Layer 5 of a small transformer language model trained on English Wikipedia (16 layers, counted from 0, width 128).
A neuron's activation on a vector x is SiLU(gate . x) times (in . x), where the dot is the dot product.
The model reads these tokens: "15" ", " "201" "9" ", " "F" "ury " "took " "on " "Tom " "Schwar" "z " "(" "24" "–" "0" ", " "16 " "K" "Os" ") " "and " "scored " "a "

The vector x that enters this layer's MLP at each token. A number n stands for n times 0.006.
0 "15": -96 -4 158 42 -45 81 -10 59 105 92 -259 -61 -6 -54 -175 -92 -93 -214 187 -73 80 77 104 -25 4 -57 75 -42 23 -73 -78 43 -115 -7 -130 -166 25 -17 140 43 -214 210 -58 122 201 113 94 -65 178 33 -276 -10 86 -180 191 -40 -97 13 -156 68 195 25 1 -97 230 -83 -164 200 16 155 2 -130 -32 173 29 -52 -181 -116 -227 179 -64 7 79 -45 14 -249 140 -120 164 -152 -253 59 6 -153 -154 138 -1 -50 28 108 -199 79 -111 -88 -96 11 71 232 -16 231 -166 377 -42 -349 -44 72 179 89 82 -3 -135 408 -226 -37 -148 147 -309 -37
1 ", ": 30 42 2 -113 -121 72 -90 30 -13 210 -37 -123 104 2 -75 -40 -2 -96 99 -155 76 10 37 -206 262 -231 -40 44 276 83 -131 -212 82 110 -36 26 3 21 37 -48 -106 -268 69 262 241 162 101 14 352 -60 -114 -3 18 90 -25 74 -137 154 -74 35 105 238 -26 173 26 33 4 203 -164 -119 -69 -120 -33 -255 188 37 -94 -222 136 -215 -199 60 125 18 94 -88 49 102 -81 227 -205 -12 -63 29 -16 22 -126 218 205 47 44 -115 -24 99 -171 -28 -128 150 -56 32 -138 29 63 -71 -92 -8 191 -14 -166 99 209 364 48 148 110 63 -65 -104
2 "201": -41 -63 -57 -46 -117 74 49 -29 18 150 -239 -178 131 72 88 -38 -24 75 -77 -150 49 -220 47 -141 62 -363 172 -45 -49 -123 -77 107 -15 144 40 59 -201 -87 150 -193 -244 -98 157 179 8 -119 161 -195 194 -115 -28 -36 102 -200 130 -28 -39 164 -139 269 -30 109 -13 22 227 -108 -114 104 99 -128 -39 157 42 -55 64 26 166 -57 187 194 1 -53 360 -38 -15 -236 63 -36 21 306 -2 -126 49 144 -159 26 -1 248 4 -37 195 -69 -27 87 13 212 21 143 -183 69 27 256 -47 -3 -202 179 169 79 -118 130 -73 195 147 184 125 91 -87 23
3 "9": -138 141 178 -197 61 -3 -375 128 48 244 -79 -73 40 6 19 80 -117 -249 -156 19 252 -155 71 64 -73 -83 134 -11 -86 17 -148 -147 123 -49 322 -48 -95 123 -4 -20 -203 -167 51 72 226 -187 185 -84 197 -169 34 -48 -9 -122 140 37 -19 148 -86 -5 50 143 -71 77 248 58 -91 143 38 86 -174 110 293 -84 -11 2 240 -202 -59 46 -28 205 211 -17 -95 -175 -33 -118 54 148 330 15 -67 226 -146 -64 44 163 138 -302 5 44 58 121 107 13 -466 -19 -173 -40 -122 61 -1 59 -100 19 230 -130 -118 -14 36 24 -53 57 -88 82 13 29
4 ", ": -141 238 -5 -133 -24 112 -415 8 -28 218 126 2 106 1 39 142 -191 -174 31 -73 190 170 60 -24 240 -124 16 104 37 87 -134 -169 259 164 68 33 9 117 -81 -74 -179 -190 4 -108 215 42 125 40 346 -201 -160 -114 127 6 52 37 -63 55 -22 19 8 75 -72 -37 117 107 85 192 -275 63 -91 100 66 -304 188 -32 16 -132 -47 -29 -106 37 148 5 94 -133 108 37 -37 128 68 -136 -59 233 29 38 -170 253 189 -169 1 122 -73 87 96 27 -221 -71 -93 -92 -110 121 23 -13 -221 -138 246 -195 -159 69 70 77 -21 112 203 115 -15 -4
5 "F": -35 -7 -76 127 149 0 0 87 118 100 -117 -52 61 13 166 204 -4 79 74 37 -89 -268 225 171 -47 -163 92 65 -206 -33 51 34 -210 -372 12 25 99 6 5 -255 -264 -278 225 130 68 -47 153 -54 82 -169 -76 58 108 130 86 -157 48 -133 -148 164 26 49 11 -210 -114 62 37 -183 -142 -47 -97 -76 1 31 394 39 -11 44 93 9 -16 121 255 98 -176 67 72 16 -128 18 84 17 -2 137 182 106 52 -21 158 29 93 -131 -28 73 149 167 -38 114 35 -23 -51 132 200 -9 -68 95 279 -39 -182 205 267 52 75 60 103 82 133 -183
6 "ury ": 47 -55 137 47 -90 -132 99 -109 169 243 124 -145 175 137 108 -185 5 -8 81 -157 -147 12 96 234 10 -235 81 143 -213 126 38 -22 -135 -93 99 128 18 -99 8 -89 -224 -145 -108 -60 88 -159 134 102 -209 -163 100 -96 14 -37 96 6 200 88 100 -1 378 50 5 51 -30 -86 107 137 -180 51 -139 86 -22 -27 181 2 53 242 -61 -168 -128 -67 107 156 34 -65 -293 -288 -60 105 -29 176 -126 24 -161 -45 161 251 132 -85 230 -108 -7 -142 79 105 -68 -70 -70 -264 -122 -84 -42 220 -144 30 215 81 -171 -158 150 76 178 -40 -16 20 310 -118
7 "took ": -107 273 7 117 76 -274 -159 61 209 153 -94 -204 152 -81 -182 230 -19 61 24 -64 331 40 64 -177 -48 97 60 69 196 -285 -13 55 -61 115 6 -30 165 -109 48 106 -236 29 -62 -182 76 73 -38 -130 56 -27 142 -148 -32 29 61 4 -20 -34 121 22 21 18 107 95 -193 132 -104 -129 -137 -82 -87 91 -55 -222 211 91 -39 -237 72 334 -103 -332 175 86 190 -71 -67 160 -176 75 58 -15 -146 111 132 287 97 -53 124 -31 64 -52 -150 -86 -289 90 89 181 -167 -101 -182 233 -10 47 -38 189 111 -90 14 -82 -127 115 97 97 152 31 143 -109
8 "on ": -33 216 -144 -9 2 -213 -91 80 147 98 82 -48 19 -177 -81 261 137 119 77 -34 282 -155 70 -60 -22 58 47 99 29 -262 18 13 -36 -89 122 6 137 -26 -6 172 -149 90 -105 -64 -36 89 49 24 133 165 229 107 -29 18 148 7 -47 189 20 45 19 -90 -43 -177 -77 68 15 -26 -121 -158 -318 -37 54 -336 57 30 -45 -380 -2 77 -28 -95 264 138 337 -67 -85 -7 -185 -18 -10 136 -40 9 21 171 -54 -66 151 -76 -33 5 -25 121 -187 88 -3 172 10 16 -131 299 -187 186 -133 33 89 -122 167 -71 -8 298 -12 270 177 39 228 107
9 "Tom ": 88 62 -15 189 53 -110 22 63 144 139 -50 -109 -60 32 229 -72 94 -72 -124 23 28 136 227 -101 126 -22 -31 -4 166 77 19 59 -64 -183 -191 123 -204 -222 -43 -223 -112 35 152 96 60 24 74 -52 -117 -82 -161 85 124 134 217 -6 -30 -15 25 -26 54 64 -42 58 -130 -202 -44 144 -137 58 -134 -96 -98 -118 43 -120 142 193 150 -48 -34 -8 192 210 8 13 -308 -285 -195 145 -117 166 -303 118 -169 303 5 77 202 -13 115 75 152 -92 56 242 -324 -140 -121 -111 -158 147 13 134 -140 63 270 -99 -44 -148 149 259 23 170 -31 -99 111 -36
10 "Schwar": -156 175 192 192 138 -30 -54 58 72 40 -3 -245 19 209 80 -71 90 133 -125 129 -93 -75 47 29 -37 -51 121 -33 -32 81 86 56 -69 -193 24 -57 -90 -9 99 -239 -232 238 71 182 -29 -123 359 165 -156 -77 -50 -254 -128 -29 319 -134 183 129 17 43 60 -52 111 -80 -210 -42 -7 -111 2 -30 -46 -1 17 47 45 -36 -40 149 287 -74 -190 89 -42 162 -242 -32 -350 -127 -98 25 -227 171 -88 44 -110 -13 93 132 46 -63 147 -45 229 -117 2 204 -188 -62 -105 -145 -203 219 -194 -12 -45 -202 171 113 -173 115 123 -13 104 187 -219 151 24 61
11 "z ": 182 52 -141 20 39 -191 -48 -30 157 291 -4 39 -168 -20 170 76 58 10 -100 -13 4 137 185 8 0 -125 55 81 183 97 133 65 -25 -46 300 -32 0 -110 -184 -157 -194 -5 -135 13 -7 -89 135 -5 -174 -165 235 134 119 125 74 50 -33 151 49 -120 127 74 -58 115 -175 -303 106 -80 -25 201 142 -21 46 -193 112 -85 -110 101 -78 -100 -215 -13 38 126 1 -69 -242 -88 2 183 -97 122 -47 122 -130 174 182 180 162 -43 -8 -15 -235 -131 27 346 -195 47 -139 -258 -168 24 -64 317 16 68 62 155 -155 -50 57 141 116 251 117 199 -90 96
12 "(": -9 71 -155 -24 -22 -279 26 125 -28 278 -155 -83 168 15 -33 142 -9 19 -158 -27 77 139 -3 40 161 -78 -80 -52 -19 111 189 -57 40 56 75 125 -10 -39 44 -38 -124 -132 -73 277 -16 -37 207 -92 277 -226 24 6 2 116 53 -126 -129 -140 106 13 -48 162 -95 -87 138 -202 73 -139 -132 29 -154 14 73 -472 186 76 -190 -346 -48 -26 19 88 60 28 178 -11 -67 -37 -169 -2 -137 124 -27 -104 -145 211 293 -158 -42 166 29 58 -118 131 156 32 -17 158 -85 -55 45 78 128 95 52 -75 173 72 112 176 144 175 -45 167 15 -92 -152 3
13 "24": -144 246 -46 -83 65 -69 77 251 26 58 -145 -165 59 25 24 226 -83 -13 -161 -62 257 57 178 139 -122 -105 98 -8 -99 -4 106 6 -55 -3 -132 -48 248 2 123 -134 -138 -186 88 28 -39 -226 175 -248 272 -8 110 55 28 14 159 -7 -94 -44 -180 21 182 -44 38 204 270 -16 127 -107 11 50 -126 -242 -119 153 21 23 -36 -68 52 36 42 77 -48 139 -199 -280 56 -58 -112 104 93 156 14 47 -241 151 236 -71 110 -110 71 -90 -70 87 82 112 0 201 -409 243 -219 -7 105 96 101 97 128 -17 203 266 147 119 7 159 -52 81 40 -34
14 "–": -42 127 -141 -23 -13 125 209 192 -155 12 -78 -189 153 -15 119 4 183 -139 52 216 11 135 65 95 184 -178 205 -50 148 -6 160 127 -198 183 -81 32 131 -178 187 29 96 -179 89 241 60 -117 235 -195 192 167 -43 -8 48 -63 102 6 -151 -30 -101 -11 52 8 71 290 69 -64 147 -145 -92 -42 -39 -327 -25 98 215 44 49 -92 185 137 -261 74 124 -26 -60 -104 -40 122 175 77 -43 98 90 94 108 304 93 171 323 -53 230 -239 148 203 43 -15 56 215 -161 -3 -39 73 65 105 149 106 81 -125 54 -27 27 208 102 135 74 -201 154 -52
15 "0": -200 195 128 4 11 -132 10 214 70 132 31 -17 79 -56 48 206 -32 -112 -176 119 57 55 7 8 84 -227 -103 53 12 -6 63 -92 10 -91 31 74 42 129 107 -105 68 -93 78 221 12 -72 229 -97 267 186 -19 147 17 -239 -8 -146 -184 -46 -179 -31 42 -248 -36 310 20 -30 148 77 224 -50 -178 18 133 173 122 34 141 -117 241 22 53 -48 266 34 -17 -209 -74 10 -54 -55 7 314 -97 162 -246 168 253 355 206 -286 -2 -45 33 388 -43 -78 136 298 -76 102 -168 50 -5 9 -6 36 121 -70 151 88 58 41 -28 -29 -156 47 122 -6
16 ", ": -85 175 -311 5 -85 60 -130 -27 -18 164 188 -72 88 72 9 75 67 -41 28 -49 28 178 53 -302 329 -158 -89 60 130 46 -6 -233 143 109 -96 22 40 -121 -205 -27 54 -310 153 202 -100 -13 146 -123 366 -74 91 211 95 62 107 -109 -99 -9 -54 -148 96 -4 -8 91 107 170 142 53 26 -86 -66 -65 -106 -127 112 18 -163 -252 58 -182 -108 69 87 207 26 -98 25 177 -186 116 -190 81 112 90 -99 57 17 309 214 24 117 -80 232 115 -90 -102 -76 300 -52 -168 -121 -33 111 -197 -51 -105 157 -70 -5 272 76 204 7 221 37 83 131 -132
17 "16 ": -46 147 -173 -148 45 -51 -104 86 80 162 -12 -35 -5 111 153 91 134 85 -146 -84 -15 47 234 67 121 99 12 31 79 -90 47 45 239 145 -55 7 99 -67 134 -99 -187 -202 187 115 -156 -57 175 -241 253 -25 -2 240 306 -121 87 -7 103 -66 -59 -29 314 -98 -62 150 207 131 -17 -88 -32 19 -166 -224 -36 22 92 -58 -10 -56 72 40 64 -228 179 248 138 -268 -137 18 -184 160 143 117 53 90 76 113 115 115 273 22 147 157 4 78 201 71 -42 -14 -303 127 -89 81 140 160 2 180 -115 80 173 250 131 210 -40 -64 64 63 -14 -53
18 "K": -109 -44 -75 -48 201 97 106 85 196 37 -167 -166 286 -139 189 151 -53 47 86 3 29 -43 171 -122 75 -217 129 -110 56 -50 123 -201 -106 -331 87 -19 -108 10 81 -306 -273 -193 250 95 -29 -51 48 -132 116 52 56 85 -45 -27 50 34 -123 -145 -177 2 163 -122 -75 34 28 121 -71 -145 -138 -203 94 -32 -77 139 128 -164 261 87 5 -20 9 88 204 130 -76 -74 -191 0 -224 -34 31 120 135 84 66 138 154 149 174 8 164 53 85 97 206 196 -151 10 -121 104 78 114 142 57 14 63 269 -111 0 178 149 97 110 76 98 99 94 -43
19 "Os": -368 -29 55 109 -1 79 -204 41 346 109 -58 -131 143 38 26 -162 -115 -171 -123 10 52 -142 -84 6 76 -19 37 77 -31 5 -2 -137 151 -297 174 147 -133 -71 65 -365 -324 -215 87 63 227 66 200 -26 -29 59 210 7 -32 -63 60 -32 32 85 161 151 5 -102 -128 164 -53 149 -43 -77 -91 -224 -212 -67 68 129 -64 -161 196 -16 21 161 -15 65 20 8 63 -53 -261 184 41 219 -75 139 -21 148 -74 177 158 132 33 13 116 -62 202 -15 -55 168 -12 -139 41 -114 -59 201 -10 -99 144 -128 226 2 -111 142 97 -92 -120 -45 9 -121 104 -241
20 ") ": 219 -122 -41 -176 -62 49 -168 -24 66 288 -18 -54 -208 -163 -174 -177 -61 22 52 -142 131 132 -117 99 66 -203 -63 99 76 85 -23 -125 -28 -40 189 -64 -101 -35 -63 138 -222 88 -154 13 -158 121 97 -21 154 -12 67 -89 -111 79 9 -149 16 -52 109 128 251 61 23 129 58 -104 -74 -27 -128 2 -144 -89 -33 -200 102 -53 -20 -192 99 215 -11 -178 217 294 213 -291 24 89 -154 116 -32 174 -23 14 -89 228 62 287 78 9 -25 6 -79 -84 134 199 -345 -146 -167 -27 155 27 -10 90 14 -126 57 133 27 -46 -76 267 -32 19 235 254 -81 -36
21 "and ": 12 116 -209 -136 -27 -1 -107 217 -38 85 -76 -106 42 -147 -151 7 -92 85 21 -247 24 -102 -55 -128 30 -285 154 -57 189 37 50 -110 -13 -39 -19 -42 120 -1 -295 24 -184 258 -23 41 -152 368 -18 48 251 -113 -69 46 -150 71 110 -164 34 -160 119 84 -59 26 1 143 42 -96 -25 8 -128 -163 -45 -167 -32 -221 310 30 82 -124 40 -64 -20 -110 60 108 135 -111 2 97 -245 -116 -33 9 -148 110 158 177 71 246 113 -155 158 72 -91 -282 95 109 -184 -216 -119 -217 16 -66 -50 -24 -89 20 97 -139 123 128 -67 293 -41 86 324 66 -298 92
22 "scored ": 28 267 7 -90 178 -247 -136 91 137 157 75 -333 112 -10 -102 105 -116 -60 176 6 259 130 -48 -101 -226 -95 99 -83 179 -316 90 93 89 60 -47 -4 115 18 2 -16 -82 51 -68 -136 -41 -6 -9 -119 135 -278 -17 -123 73 9 39 -209 60 -211 30 148 -35 -27 -186 -140 -116 113 13 119 -54 -267 -148 -4 -3 -170 175 94 194 -116 -75 133 -60 -202 258 -47 -13 -274 -214 118 -160 23 -122 -4 -145 228 -1 85 -104 -101 132 -109 178 144 7 -67 -209 131 61 109 -37 -3 -222 -51 -107 43 -110 39 59 -81 -9 -192 37 312 136 -10 25 -35 178 -65
23 "a ": -28 287 31 -35 -43 -223 28 142 -117 149 -150 -103 4 -62 -49 76 164 -7 42 -90 244 98 84 80 13 23 -30 249 135 -155 -245 -58 -15 49 131 -147 33 -158 -173 -217 -63 -36 -104 -162 8 292 22 94 -4 -137 83 36 15 -61 46 -86 132 -70 136 -121 -166 -111 -71 -57 -280 2 99 -100 -3 -106 -262 66 -181 -98 38 44 -88 -155 283 -35 -189 -78 351 47 18 -286 -162 -141 -105 100 -221 130 286 174 76 -290 154 62 28 -30 378 75 78 -153 33 146 -225 137 62 184 -130 29 9 -14 20 14 38 -61 -29 -234 -49 91 -163 -80 -151 77 137 18

Each question shows the input weights of one neuron of the MLP. A number n stands for n times 0.00094.

n352 gate: 85 116 -15 62 154 -71 4 96 -13 72 -11 -141 -116 34 -141 -134 -57 88 63 122 -122 70 137 -75 -41 57 45 88 9 -7 -18 126 27 -38 124 -95 39 -195 -11 68 -61 -84 -25 -20 -98 -2 -123 -60 -2 -36 49 32 -140 -26 -9 -9 18 97 122 92 30 -37 149 17 0 11 -23 21 5 -4 18 42 -54 -45 -74 2 36 44 -132 85 52 -2 -65 -82 -114 100 9 -91 56 -115 -121 -4 34 22 -2 22 53 55 16 15 -15 74 31 35 -93 -103 -19 75 75 40 98 -104 -65 -4 26 28 -85 50 11 -81 -19 42 -84 -70 34 42 -82 87
n352 in: 116 8 149 36 -31 -130 -56 70 141 -90 117 -73 58 2 -23 103 -69 -10 6 -73 -25 -77 76 6 83 -96 72 -57 61 -104 2 118 24 6 10 -25 87 -97 -25 203 106 -41 45 139 -2 -28 -34 -64 -6 -51 -20 0 -39 -101 -2 53 29 -31 -8 -117 114 10 -19 -10 25 41 -34 -6 45 -72 -6 -8 -122 2 -62 -44 -6 122 -180 -12 158 -44 150 74 36 163 59 -75 -40 61 -21 -57 37 62 -69 -31 57 14 -26 -2 -45 54 -75 99 33 19 59 -2 12 42 -66 2 -47 -67 -44 -59 11 10 47 58 -101 17 -4 -69 53 70 71 -4
Which token does this neuron like most? 19 "Os"

n459 gate: 88 153 96 -18 2 185 -108 25 40 -219 60 68 -59 12 -35 -24 -122 52 159 -25 -39 -103 67 -35 34 5 -20 12 -114 -79 7 34 -38 -71 0 -12 -5 -68 29 -10 149 -82 15 -60 86 63 -32 17 25 65 104 27 99 55 111 124 -52 82 -12 161 82 -25 116 29 71 -134 2 59 99 -29 -97 0 -7 -63 -160 137 159 -109 -42 145 -5 37 -51 -13 5 64 -120 -64 -122 -84 -45 -77 -97 -30 49 124 -178 24 -41 74 7 -12 -5 52 -5 -7 24 104 2 107 -234 117 -15 -109 99 35 -3 44 8 89 -26 0 88 2 53 -161 -123 -37
n459 in: 116 249 -16 110 61 137 -49 113 62 17 -18 10 -63 57 -10 -40 -38 -42 129 -47 -105 -5 124 118 -54 70 -118 -31 -99 2 19 44 10 -94 -7 17 -114 47 -58 -19 147 -86 -68 -114 -28 -80 75 99 -14 88 21 109 32 -55 53 -26 87 61 -45 12 -14 -61 -181 -21 -51 14 47 18 -41 23 -17 -83 63 -55 24 -42 78 64 4 188 154 24 140 -36 7 -28 -57 12 -120 -121 -17 61 -116 -37 65 79 -142 -9 -39 -39 112 -63 -31 102 -91 -52 25 -67 -25 99 -57 -61 79 -58 -5 -165 84 110 62 -38 -91 -43 93 26 155 -82 35 -31
On which token does it fire most, and how strongly? 8 "on ", at about 0.55

n355 gate: 37 -16 -12 69 -46 6 -34 -20 -12 -35 -8 -81 127 -77 51 33 2 -92 95 -101 16 79 108 112 61 38 -47 100 40 -32 -78 25 -74 16 -80 134 16 -12 -106 119 21 43 -167 46 -10 64 -4 45 56 -148 -35 49 -47 -37 36 0 -48 8 85 30 23 -78 -6 -85 -57 -82 -72 -65 121 84 6 -42 16 -45 78 -49 -151 -6 -59 87 -16 -30 -124 121 -61 59 -106 -37 0 -12 -82 -34 -29 18 -59 -61 -96 -31 -35 48 -135 79 -48 -80 47 -56 -78 23 116 -50 42 50 -24 -17 -4 -70 -113 -53 67 85 21 -60 16 -32 29 20 69 34
n355 in: 0 27 -70 97 -21 87 33 -27 -2 90 -7 -44 34 -29 21 41 -28 -37 41 -112 -33 143 -2 79 2 -52 -23 83 58 52 -22 113 -29 -40 47 -21 -33 -81 74 95 64 48 -25 70 -123 44 62 -20 87 -20 -89 17 -125 24 67 -26 131 13 93 6 -20 -92 58 -56 -28 -62 36 -82 -38 41 17 -24 -22 -40 62 41 -5 4 -29 154 -126 17 -27 83 -42 63 -23 13 -39 58 -94 56 15 128 28 -111 67 35 61 7 -45 20 89 -66 20 -30 -33 -7 29 30 10 -38 -85 49 -28 -30 99 102 68 149 16 -41 -33 -33 0 59 124 -65
On which token does it fire most, and how strongly? 12 "(", at about 0.19

n172 gate: 62 -33 15 133 39 45 113 22 -15 16 -51 -47 -68 -105 29 -6 86 22 -61 -11 61 -70 156 154 35 -15 -38 -51 -155 59 31 -19 7 43 -9 -121 -80 -93 -34 63 -27 -32 98 31 100 -121 -63 -122 115 83 34 49 2 -80 -42 88 -42 -15 -76 -33 75 -166 -2 -80 -2 62 -130 88 52 -17 -88 -9 -62 105 47 -24 -106 46 -202 65 22 7 22 2 96 70 -82 -108 -27 -68 -33 13 -88 -83 41 -50 24 36 -63 61 -93 106 135 -165 134 68 -103 -21 -12 -48 78 -46 24 43 13 -13 -64 33 55 17 15 -26 67 -15 28 -22 27 102
n172 in: -95 28 -143 -40 -10 -45 51 -4 30 65 45 8 57 -19 40 153 4 48 59 43 14 97 -28 115 14 -30 -54 -16 -81 -26 28 -75 6 99 -33 -6 -16 -6 64 94 -148 -66 6 136 -30 60 48 -6 36 2 -41 20 -8 15 54 -80 60 52 57 -26 -8 -73 47 -33 -16 80 -36 -9 43 49 -10 -68 -14 55 37 -143 -10 82 60 -71 83 10 43 -70 -87 -120 16 -126 68 -13 -115 -73 -56 -14 53 10 -113 -19 -26 44 -119 41 119 24 133 -77 21 -49 -15 -159 -89 107 -55 -11 105 79 22 106 -72 -71 -19 30 -64 14 -4 -85 -110 49
On which token does it fire most, and how strongly? 17 "16 ", at about 0.4

n457 gate: 164 -96 91 173 -128 24 9 -9 5 -157 176 166 18 -17 41 -38 -41 -7 80 38 -92 -22 -48 7 58 -16 18 -102 -92 -90 38 -48 5 127 40 -38 -20 115 97 5 9 -165 -81 5 58 144 -27 -53 20 -125 -33 11 69 142 110 113 -18 18 -76 52 -35 -101 -94 11 -16 -106 28 60 -72 67 -11 -9 51 -89 49 9 -13 -9 126 2 21 30 -30 100 -7 -94 41 20 57 -33 23 99 -4 16 -4 -102 -68 -120 85 2 42 132 -61 -25 33 83 -35 88 39 -9 -73 -33 0 -209 27 -49 -62 29 -16 58 -104 -64 -7 60 95 50 -6 105
n457 in: 174 25 6 54 93 124 -57 -179 120 -40 -22 38 -14 -113 25 -81 -70 66 -12 0 -128 -82 4 -58 -159 -37 67 -122 43 -49 29 12 42 95 84 -120 37 -81 -18 6 60 -71 -48 81 61 75 16 46 8 -8 72 42 -74 14 -44 39 -66 14 -16 -74 32 41 4 71 -34 63 14 6 -95 -71 17 -31 55 -2 11 12 18 -97 49 -22 -48 19 31 -31 -4 -16 33 -10 23 36 125 39 -52 -18 -16 -6 -53 62 -48 131 -10 20 111 47 83 113 107 56 14 -35 -109 83 -51 -148 -4 -62 90 159 -48 146 -12 27 8 -98 -6 -117 4 -61
Its two highest activations, in order, are on tokens 1 ", ", 13 "24"

n2 gate: -9 83 -36 -112 59 96 16 -21 36 -102 75 12 -56 41 14 154 -86 154 -63 -5 124 -88 -98 66 108 -54 134 -73 102 -79 -82 -68 -119 2 141 66 -31 107 -145 35 110 78 162 77 43 4 27 -75 -32 -82 -75 4 -16 59 11 152 -14 27 9 0 161 -14 -38 -18 25 -67 39 -26 84 170 -160 -5 -40 12 12 -85 24 -91 82 -104 -12 -146 2 -21 -97 -9 -36 11 11 81 41 111 -31 -52 -126 18 -102 -86 42 -101 -20 70 -34 41 60 18 89 24 24 -5 80 33 116 13 84 -41 -85 139 -2 -32 -33 -25 98 56 31 30 32 -5
n2 in: 55 -62 -76 0 108 -33 40 58 9 -26 158 -9 44 6 58 73 0 -45 8 61 -2 -21 -19 -32 -84 -91 -6 0 8 -67 55 -45 89 89 -228 -9 -50 -57 -2 9 -125 -85 -89 21 -108 -40 -4 79 -84 191 -10 63 24 -99 -54 143 -62 34 2 57 -112 117 -66 -46 0 -73 -69 -6 28 25 -21 -106 58 35 79 32 140 26 129 46 -87 -21 -67 142 -54 -55 -66 -23 -16 8 17 -104 -21 -4 -32 134 0 -29 -13 78 41 46 -118 -32 -76 -102 31 12 -87 34 114 -47 -33 22 57 -38 97 -109 41 4 51 58 -40 97 -113 -9 87 -38
Which token does this neuron like most? 13 "24"

n488 gate: -99 130 9 123 113 20 -54 117 -39 -116 62 72 29 -59 -81 118 86 29 101 -7 -38 -49 105 34 -108 22 62 -86 239 43 -77 79 58 106 -92 100 45 -47 -131 -114 117 -4 -81 220 -23 -130 27 -2 30 141 64 27 -79 -46 -80 -59 86 20 61 197 -59 5 -29 -38 0 -117 -89 52 14 -87 -102 -36 -24 -117 44 38 -83 -5 -4 -108 -46 -25 23 41 12 2 -18 -49 43 0 43 131 -20 -13 20 -53 -63 44 79 -96 -48 67 -54 41 29 16 -57 -11 -24 -32 23 -11 -24 11 43 -79 -46 123 -105 -47 76 -36 42 72 71 2 19 -94
n488 in: -94 -81 89 -85 8 44 -6 40 -85 -32 -128 -157 27 -26 -48 -49 136 105 -35 -45 63 73 78 93 55 -90 25 60 104 153 16 -52 70 -99 88 66 83 69 -58 -11 -2 78 111 56 45 64 -18 36 -4 120 6 52 32 24 100 35 -78 -39 -41 -12 50 27 57 -47 36 -32 51 18 152 71 -17 -35 -34 -35 -97 18 -42 76 98 37 50 83 117 87 -73 -8 -54 16 15 83 -8 20 97 37 -37 -30 -8 -165 50 101 139 -63 -8 -23 63 27 84 12 47 47 137 91 6 6 -27 -45 13 -89 39 -90 -4 -62 -36 126 10 50 -23 -18
Its three highest activations, in order, are on tokens 10 "Schwar", 14 "–", 23 "a "

n452 gate: -24 -101 40 47 138 -96 -23 80 -43 107 -21 48 -13 -49 -61 -27 -21 49 95 57 -19 -91 -21 75 -141 13 54 -19 68 -25 53 87 -9 74 31 111 59 128 67 -94 -112 31 9 -137 102 -60 81 -58 32 71 -118 38 50 -6 11 -49 -121 49 27 -17 -41 30 8 97 90 77 12 -53 11 107 109 174 15 -43 -181 -21 -25 -6 67 74 11 -71 46 -39 24 13 77 92 22 -58 8 -53 -98 -44 21 -61 51 -12 -57 -29 16 -70 4 -147 -32 -77 4 -104 127 60 -17 55 8 118 -23 -112 -136 -15 95 28 152 2 -44 68 -23 -22 74 -30
n452 in: -22 -19 -26 -78 -11 -41 80 -30 -45 -15 -35 -54 -28 11 25 -30 57 -47 -39 78 20 84 -66 -40 22 -108 -8 -106 9 -88 86 -57 -141 15 64 11 7 67 -54 -52 -41 15 35 -164 -52 -18 34 -114 99 -33 -135 -46 -10 -100 2 -11 -115 90 -17 -85 -11 -54 4 11 -102 68 -63 48 -4 7 -32 -71 -61 -126 -35 28 -95 -57 45 -34 -48 -13 52 42 94 -90 -47 100 -62 -66 128 -4 -33 0 -11 -11 -13 46 75 11 -115 -84 -75 -15 2 -85 4 -105 -7 85 11 -81 -109 11 9 -49 -42 20 -95 -69 -16 -25 -52 119 -66 -15 39 -22
Which token does this neuron like most? 7 "took "

n237 gate: 38 -7 22 28 -77 80 29 -85 96 -168 133 174 144 28 -118 87 -2 84 103 36 -61 -70 80 164 -81 -25 -108 -16 -66 -119 -5 -77 151 -44 102 143 7 42 76 -9 -132 60 137 36 93 26 -57 44 -16 -89 33 25 -37 48 122 -11 -41 41 135 -7 115 -27 29 -31 -40 4 -9 11 -54 83 -43 -16 -96 5 58 18 -7 100 4 -86 2 59 83 37 -46 14 -21 -18 4 44 0 43 -80 -16 43 -87 -97 22 -125 -97 -53 27 95 -23 148 -100 -33 4 198 25 -64 -72 16 53 -140 -5 -18 -76 -85 11 94 -5 42 -58 111 -39 -100 2
n237 in: -9 57 -6 25 -102 -96 -41 121 -120 -41 -16 -164 -79 16 -49 -19 86 -25 -10 -46 -8 122 42 4 -64 -17 -11 33 54 118 73 26 -47 -62 79 -21 -66 35 -74 -112 19 4 -70 65 77 22 85 47 -61 43 28 31 -45 18 8 -36 -44 -115 -46 31 130 -6 56 -82 -45 137 -16 103 122 -4 63 63 29 -64 58 49 -83 44 -6 -6 77 -46 -19 -48 -42 44 90 -119 71 10 140 -115 -67 62 58 84 115 81 26 -81 61 25 -154 19 35 -106 114 -188 44 -48 -42 -72 51 -41 -67 -52 -23 -23 36 -19 -2 29 -96 99 123 8 19 39
Which token does this neuron like most? 6 "ury "

n200 gate: 124 137 9 -46 -14 -40 19 92 -158 -34 86 66 26 0 99 -108 108 19 -31 47 -24 -87 -60 41 144 -69 -34 -117 -102 50 81 42 -29 -153 53 -19 -106 -75 185 54 -22 -70 73 86 -21 139 -17 -93 -36 105 23 -82 -78 -69 14 134 10 86 -52 50 -2 -52 -45 -24 -12 91 -55 182 130 -49 120 14 -21 22 90 -104 -122 -53 9 7 75 -41 -114 -10 92 109 -36 61 52 14 -33 -112 79 106 -141 54 -17 -109 -49 -159 -76 90 -95 -119 52 0 -89 28 -25 79 -121 2 26 -71 -119 -21 -36 -106 80 43 106 5 117 -21 -7 85 -36 24
n200 in: 25 112 49 -15 54 121 79 -20 11 42 -63 73 -32 -12 -37 45 24 -2 -17 -21 -13 -167 24 -7 94 -114 123 28 -30 60 -28 -111 -9 -33 15 -52 -19 -15 79 -49 92 6 -18 -104 45 33 -13 32 -59 63 -48 -53 71 -136 13 -2 -15 104 137 102 44 43 -69 11 -113 136 -17 142 120 15 9 11 163 -97 4 -43 15 54 35 182 -11 35 11 -164 99 28 -148 30 -45 -88 -153 -41 -55 -17 -126 2 37 130 -111 -117 25 11 -90 43 -23 -73 -38 -70 -21 30 22 -75 17 55 -24 6 -83 -86 35 80 33 124 -102 -17 4 51 -53 -11
On which token does it fire most, and how strongly? 2 "201", at about 0.15